Layer 8 of a small transformer language model trained on English Wikipedia (13 layers, counted from 0, width 128).
A neuron's activation on a vector x is SiLU(gate . x) times (in . x), where the dot is the dot product.

Input weights of the MLP neurons that the questions are about. A number n stands for n times 0.0038.
n20 gate: 63 -19 -21 -20 33 50 -21 19 -20 26 17 15 -6 -18 12 -3 -5 26 45 -2 -3 39 -13 -36 14 21 -40 -5 32 8 1 15 -22 -3 -2 12 4 10 -10 31 -59 -11 -21 -4 -28 -55 -8 -45 -41 9 -6 -16 -31 13 25 16 -10 -2 38 -43 28 31 -14 -3 -23 -2 26 13 -4 -19 45 43 7 -15 -47 -1 -1 -31 4 -8 -29 19 -3 6 -14 18 4 52 -12 -50 -5 41 -12 41 -15 17 11 0 92 83 -21 -20 -28 45 12 -38 17 8 36 -15 50 -9 -5 -1 -3 -9 11 5 -18 25 26 42 -8 -7 11 -85 11 37
n42 gate: 36 68 18 -43 -5 -55 3 -5 -5 -22 -42 -11 -3 -26 68 -5 -53 14 -34 -7 12 22 -32 4 -54 30 20 32 26 -20 0 30 19 49 -71 11 19 -22 -56 -4 -24 24 94 -28 -34 -1 -7 -8 -14 10 3 7 3 -44 21 -2 34 4 25 41 8 9 43 -28 34 -10 0 10 9 86 -24 -19 -8 -46 14 56 -30 12 14 32 -17 -34 5 22 9 -18 24 13 -13 -12 9 -10 -45 -19 41 -39 -4 -39 14 -8 -23 -31 4 -19 15 9 -15 4 -3 -24 -20 22 -15 -13 18 44 14 6 -16 -3 -62 10 -18 -29 33 -57 -7 3
n111 gate: 21 -15 -10 -22 6 -41 2 2 52 -1 -51 27 -49 20 -17 1 1 20 -44 -20 -9 -53 7 -39 -16 6 -16 -4 -55 31 -32 2 -7 14 -29 -7 35 -13 15 39 2 1 -31 -13 -27 28 26 -47 -9 23 -2 -3 -13 8 37 29 -21 -5 23 -10 40 32 -18 13 16 -11 -9 -36 14 16 24 6 16 5 43 13 -6 -38 -8 48 34 -24 -45 9 21 31 26 -8 -26 20 35 -13 20 20 24 -30 14 -24 42 0 17 13 -30 21 -35 -22 -25 5 41 1 -3 2 -11 -13 -23 26 2 -3 -55 -18 4 46 1 -17 -33 7 -27 16
n132 gate: 25 3 -13 7 -13 11 46 18 -12 -8 0 3 31 -12 12 -40 57 46 62 -15 -13 63 38 -19 -9 -7 -20 -73 -17 -33 20 10 15 40 -66 3 20 20 51 57 10 -19 -35 25 8 -14 0 6 -7 43 -22 7 3 9 2 -45 -14 -29 -6 -33 -20 26 22 -22 -27 -1 27 61 17 11 -13 16 -2 -19 4 -39 37 -37 -18 -15 7 20 -22 -41 -2 -2 -31 4 74 -21 -24 -30 4 -17 -1 -41 0 17 -64 10 -29 5 7 12 -8 8 15 -19 17 71 -16 42 12 0 40 45 17 9 -5 -7 14 -3 -22 -13 38 0 15 41
n137 gate: -3 4 -5 26 -19 70 -11 -3 -26 -30 -4 31 4 -37 -24 -21 5 47 -49 -1 -57 -21 -18 -7 -25 16 65 11 7 -7 40 -34 1 33 7 -44 27 21 0 -16 12 21 50 4 11 -10 18 30 -12 -10 -28 -11 2 19 -23 11 19 -35 13 0 -14 28 -20 -4 21 21 10 17 -51 -9 -1 -8 -18 19 4 -17 -37 5 -13 -4 19 -6 17 31 -23 -37 -12 7 -39 -7 48 6 47 -46 -1 2 -6 7 -47 17 12 -1 -20 -1 -18 -16 -31 -1 6 16 31 12 9 -29 -18 41 33 11 -15 -1 -26 -26 43 18 34 -3 33 -24
n20 in: -12 -1 -24 -2 6 -59 -26 -7 30 -19 20 30 -42 7 23 -62 18 24 41 -20 3 5 -19 -3 43 17 10 -7 -18 1 -9 -9 -8 -5 -37 31 18 -39 40 8 -67 -5 7 -19 -21 -30 -28 8 -30 -21 -25 -13 -20 1 -7 -50 -12 43 2 62 -10 -18 -8 -10 25 17 -62 -33 6 -5 -18 35 -31 11 -21 15 10 -35 -18 17 54 0 -36 -12 22 11 37 43 36 -5 -12 -55 -16 12 -1 0 -22 71 14 -14 -19 7 -26 -27 -34 -17 8 -13 0 -26 -56 -16 23 -25 -2 26 -71 94 7 4 -11 26 26 -54 18 24 -17 6
n42 in: 9 45 17 -33 -4 11 -31 -26 38 -35 37 15 18 69 -41 -22 -1 19 4 -25 1 31 -27 -29 -28 4 11 2 -10 39 20 -6 64 -5 14 12 -28 6 -2 39 -34 10 63 26 4 28 55 -23 -12 -32 -40 -54 11 3 -23 -27 -27 1 15 -46 24 -41 -15 21 -9 26 24 40 24 -5 54 14 -4 -28 38 46 13 0 -18 40 -49 -4 -26 48 -9 46 -20 -34 27 -38 16 -5 -10 13 35 -7 -9 -20 -45 26 80 -16 7 -12 23 33 -32 3 43 26 25 -29 -5 49 12 5 41 7 -47 8 42 -51 2 25 -52 39 34 66
n111 in: 13 -20 -29 51 -42 -7 18 -25 -24 17 -52 57 23 12 -29 6 35 43 30 39 22 5 -38 -12 -81 42 20 23 7 -14 4 -6 -9 8 4 3 -19 63 31 -49 -55 9 17 -30 -5 -3 28 32 -11 -24 11 33 3 -7 -2 24 2 27 -3 -24 -27 -16 -12 -2 -4 23 30 -29 -14 -26 -44 19 3 22 -7 14 -1 26 12 -2 -1 -13 3 2 -19 1 19 -32 -38 3 -29 -45 -35 -23 -30 -16 6 37 -54 -52 -1 -47 -12 6 16 36 -18 -7 13 35 20 23 5 -4 -2 31 9 21 41 37 -11 -24 -44 3 -34 -26 -25 39
n132 in: -30 -35 3 -8 -35 18 -11 5 16 -26 19 -1 16 6 75 44 -31 -7 -7 -19 28 15 -14 -30 -31 -18 -6 -37 -24 -18 12 17 -3 -6 19 63 12 -41 16 -22 35 -1 -15 -34 -37 14 2 6 27 25 -13 -23 6 9 -15 -14 0 13 8 -30 -32 -23 -16 -22 10 -32 -44 56 -26 71 -37 -23 7 -41 40 -30 2 14 -43 4 9 -21 30 -34 -28 -56 -9 -27 13 -25 9 3 20 -31 12 -11 -12 35 -12 -54 -61 -34 -26 4 -5 60 14 -26 40 -6 -13 54 -14 20 16 28 9 -1 -3 18 12 2 -22 -18 -18 51 -12 5
n137 in: -14 -57 39 32 -20 40 24 4 -30 -4 -8 -21 25 1 -4 -1 -48 4 -24 -31 14 58 27 1 13 -16 81 23 5 71 28 4 -23 20 33 8 -4 -9 -28 14 -12 30 -7 -5 11 -23 -5 -15 12 -33 9 -19 -43 11 21 0 17 -5 -18 -4 -27 12 -7 14 -25 13 4 11 -1 3 -4 -28 19 24 -8 -30 15 17 -4 11 -4 -27 41 -6 6 8 13 -41 -10 24 36 -53 14 -35 4 -23 -12 21 18 -2 -13 -38 9 17 -11 41 -14 10 3 -10 24 5 23 -53 7 -3 -13 5 -17 58 14 21 15 -6 -33 32 25 -5

Each question shows a token from some text and the vector x that enters the MLP there. A number n stands for n times 0.049.

" as": 10 -46 1 -18 -29 -7 -6 -27 5 -17 44 -10 -38 -3 -13 1 22 -8 0 14 -20 0 2 -11 14 0 -37 20 -5 -43 23 -11 -15 -5 14 3 12 -12 9 -19 -25 13 30 -3 19 -10 7 3 2 8 9 4 3 -2 16 6 -17 -12 -29 -10 -3 7 -9 -10 5 -8 -5 1 24 -7 6 -2 30 -2 9 16 -8 -1 -22 -1 10 -2 -3 -13 14 -9 -2 8 -11 27 -9 25 -14 -5 26 19 -9 11 9 -7 3 -8 -9 -26 -7 13 3 6 -10 12 -16 5 -2 -11 -13 1 -3 -7 8 -7 13 -12 -21 -7 -8 -1 -1 27
The most active neuron and its activation: n137, at about 0.25

" the": 36 -61 10 -4 2 13 -16 -23 -6 8 17 -17 6 17 0 -21 -13 -9 2 6 -24 -20 16 -6 7 -7 -13 20 -7 -33 23 6 -8 0 22 6 9 -5 -16 -9 -2 12 -1 13 21 -2 10 16 -5 19 -23 -14 10 -21 5 -13 23 -3 -13 10 -11 10 -11 -7 -12 0 21 0 33 9 1 -3 1 -12 21 6 3 11 -7 3 3 0 5 -9 -16 2 8 -2 -18 48 -3 9 -14 0 13 44 -6 8 -3 -2 15 23 -3 -4 -4 18 -17 14 2 4 -9 13 1 -12 -13 -2 5 -4 0 -14 -2 -11 8 -27 -21 -6 -7 -11
Which neuron lights up most? n20

",": 22 -46 -16 -6 3 12 -20 -9 8 6 3 -10 -13 -9 -11 -20 11 3 0 18 -23 3 -1 -3 9 8 -31 7 -26 -18 35 2 -2 -6 16 20 6 -4 -16 -25 -1 0 -5 0 7 -24 2 3 -2 18 -1 -10 2 -16 -2 -10 14 -8 -22 10 12 -7 -16 -10 10 -19 38 -7 39 16 6 2 6 0 0 12 -8 4 -6 23 -3 4 15 -17 11 2 13 -9 -20 31 -18 15 -1 -7 6 39 10 16 5 -13 1 -14 -10 -17 -8 -6 -12 27 4 24 -7 18 -12 -23 -11 -3 3 18 -9 -27 16 -21 -5 -7 -7 -27 -6 20
The most active neuron and its activation: n111, at about 0.16

" with": 22 -43 -18 -9 2 12 -18 -14 3 3 7 -10 -10 -6 -10 -22 6 5 3 17 -16 4 1 -9 14 2 -30 7 -22 -22 36 1 -9 -5 17 22 7 -3 -17 -22 -6 2 -4 -3 8 -24 4 6 -4 26 6 -11 5 -14 -1 -5 3 -6 -22 12 8 -8 -13 -8 10 -19 35 -8 41 8 8 4 12 2 -3 19 -7 8 -5 15 -1 -1 11 -22 11 11 9 -6 -23 35 -20 15 -6 -12 10 34 4 14 6 -13 2 -18 -11 -16 -13 -7 -13 28 0 24 -5 15 -17 -22 -15 -4 9 16 -9 -29 11 -21 -8 -10 -12 -24 -7 15
Which neuron lights up most? n111

"ered": 48 -39 -5 -26 17 5 -11 -26 -10 -8 -8 -1 -33 0 -3 -15 18 -12 -21 1 -8 -14 1 -4 6 -5 -26 29 4 -15 3 -19 -23 17 5 2 9 -13 7 -12 -18 10 30 -6 6 -19 12 12 -11 -7 9 -19 -24 -21 17 5 -14 -7 -3 1 -4 1 19 2 -9 2 16 -8 30 5 3 -4 1 -18 19 9 -7 9 10 -21 18 1 -16 -5 -28 -4 5 -12 -10 18 -18 19 -22 -10 14 23 -36 3 19 19 16 -24 -28 -31 2 -4 -10 7 -4 28 -1 -2 -4 -1 -30 -15 9 4 -19 1 -12 -8 3 16 -1 -1 1 18
The three highest activations, in order: n42, n132, n111

"ag": -13 -9 -1 5 -2 -11 5 4 3 1 -3 4 25 -12 -14 -14 -15 -7 -19 22 -34 -15 14 22 5 0 -23 11 -10 -40 8 -10 -6 7 -11 8 -9 -17 -8 -1 7 -4 -21 2 24 15 9 -11 -9 -35 10 -4 6 -11 -18 17 -2 6 -4 7 13 -2 -5 18 11 11 4 -9 14 1 -12 2 34 7 -14 2 -8 4 1 -4 26 18 6 -3 -19 3 12 10 3 22 -16 -9 -37 -21 -11 -39 -17 0 -13 -36 -20 32 2 -14 -21 25 34 6 -1 24 -15 25 21 1 14 -13 -29 15 6 20 16 -6 17 6 -17 -3 10 25
The most active neuron and its activation: n42, at about 0.4

"\n": 14 -39 -16 -9 4 10 -21 -5 16 6 3 -6 -9 -10 -13 -18 15 5 1 16 -20 6 0 -4 3 8 -32 1 -30 -3 30 9 -2 -12 18 22 8 -6 -19 -26 4 -4 -11 1 7 -24 2 5 2 24 0 -11 6 -17 -1 -20 14 -9 -21 13 19 -4 -17 -13 9 -15 45 -5 36 14 9 3 2 3 8 11 -7 5 0 22 -3 6 9 -14 9 2 14 -10 -30 28 -22 17 -4 -9 8 32 8 10 2 -12 -2 -10 -9 -18 -12 -13 -11 23 6 22 -2 16 -7 -24 -9 -2 8 21 -13 -30 14 -27 -2 -3 -12 -28 -11 22
Which neuron lights up most? n111

" F": -22 14 4 -9 1 13 -11 -26 10 18 8 -2 -5 -15 6 -14 7 -4 -15 7 -16 -12 5 0 17 2 0 9 -17 -30 60 -20 -1 -8 -3 14 15 -26 -2 -27 19 13 -20 -11 21 -12 3 17 15 2 10 -23 13 3 -4 2 -5 6 -41 23 14 10 -3 -15 3 9 1 33 12 8 4 6 -5 -26 1 6 24 -18 -5 -3 -1 23 8 -16 -9 -6 15 -3 -20 31 -10 -7 -30 -21 -2 -2 -3 -1 -12 7 -14 13 -11 -21 -6 -6 -24 16 1 23 -9 10 -1 -15 -27 1 4 6 -10 -8 6 -29 -10 -13 0 -6 17 14
Which two neurons fire most, strongest first? n132, n111

"ec": -8 7 8 -1 -5 44 16 -1 10 5 -4 22 7 20 -10 2 1 -4 -11 -2 1 -29 19 -6 2 -5 -7 9 -26 5 -2 6 2 14 -16 -23 3 21 -11 27 4 11 -11 -8 -11 -16 -3 24 22 -27 0 -11 -8 -19 -21 -1 -26 0 20 0 -17 10 -4 19 11 20 15 -23 38 -1 -20 -2 0 -14 1 23 8 1 -26 -52 -10 -9 9 -9 -12 -10 -10 8 -21 15 -15 6 -6 -7 0 -18 -19 11 21 -15 -21 39 -8 -16 0 11 16 13 -18 5 -18 10 -40 0 -3 3 10 6 -27 -21 11 -6 -2 25 12 -13 39 -1
The most active neuron and its activation: n20, at about 0.19

" K": -33 -3 -4 -2 1 -20 -1 1 6 30 -4 3 -22 -4 -18 4 -20 -2 11 7 5 -11 4 -15 21 -19 21 14 -7 -16 39 4 -8 17 22 28 -3 7 -12 4 -15 11 -15 -10 15 10 -5 9 -12 -11 -1 -10 8 -1 -11 -11 4 24 -16 -4 24 -9 -12 -6 19 -14 -39 15 17 10 8 -11 10 -4 14 16 4 -17 8 -8 19 33 20 -2 -13 20 7 -3 0 34 -5 -10 -59 -15 -5 35 -23 4 10 4 -3 20 -5 -12 -31 -2 -18 0 -7 12 -8 20 -9 -20 9 -4 -4 -14 -1 2 22 -20 -6 -4 -25 -4 27 11
Which neuron lights up most? n111

"ud": -8 19 -29 -18 14 -2 10 7 -1 5 -12 12 -21 9 -14 -16 -8 19 -8 21 -15 1 21 1 5 -14 15 34 -16 -6 18 -4 -4 29 -23 -2 4 3 -29 -9 -28 4 -17 -24 25 -1 11 -28 -28 -4 -6 16 -13 -14 21 -9 8 15 5 -1 15 10 -25 -8 -4 -25 -16 1 13 -4 0 9 12 8 17 7 21 -9 24 3 3 -6 11 -1 -9 20 -15 1 -5 25 -24 -4 -25 -15 -2 14 -31 10 12 -18 -7 29 -3 -14 4 -11 -18 -4 -10 11 10 5 6 22 22 -17 -18 -8 -13 31 11 36 -1 29 7 -21 36 -9
Which neuron lights up most? n20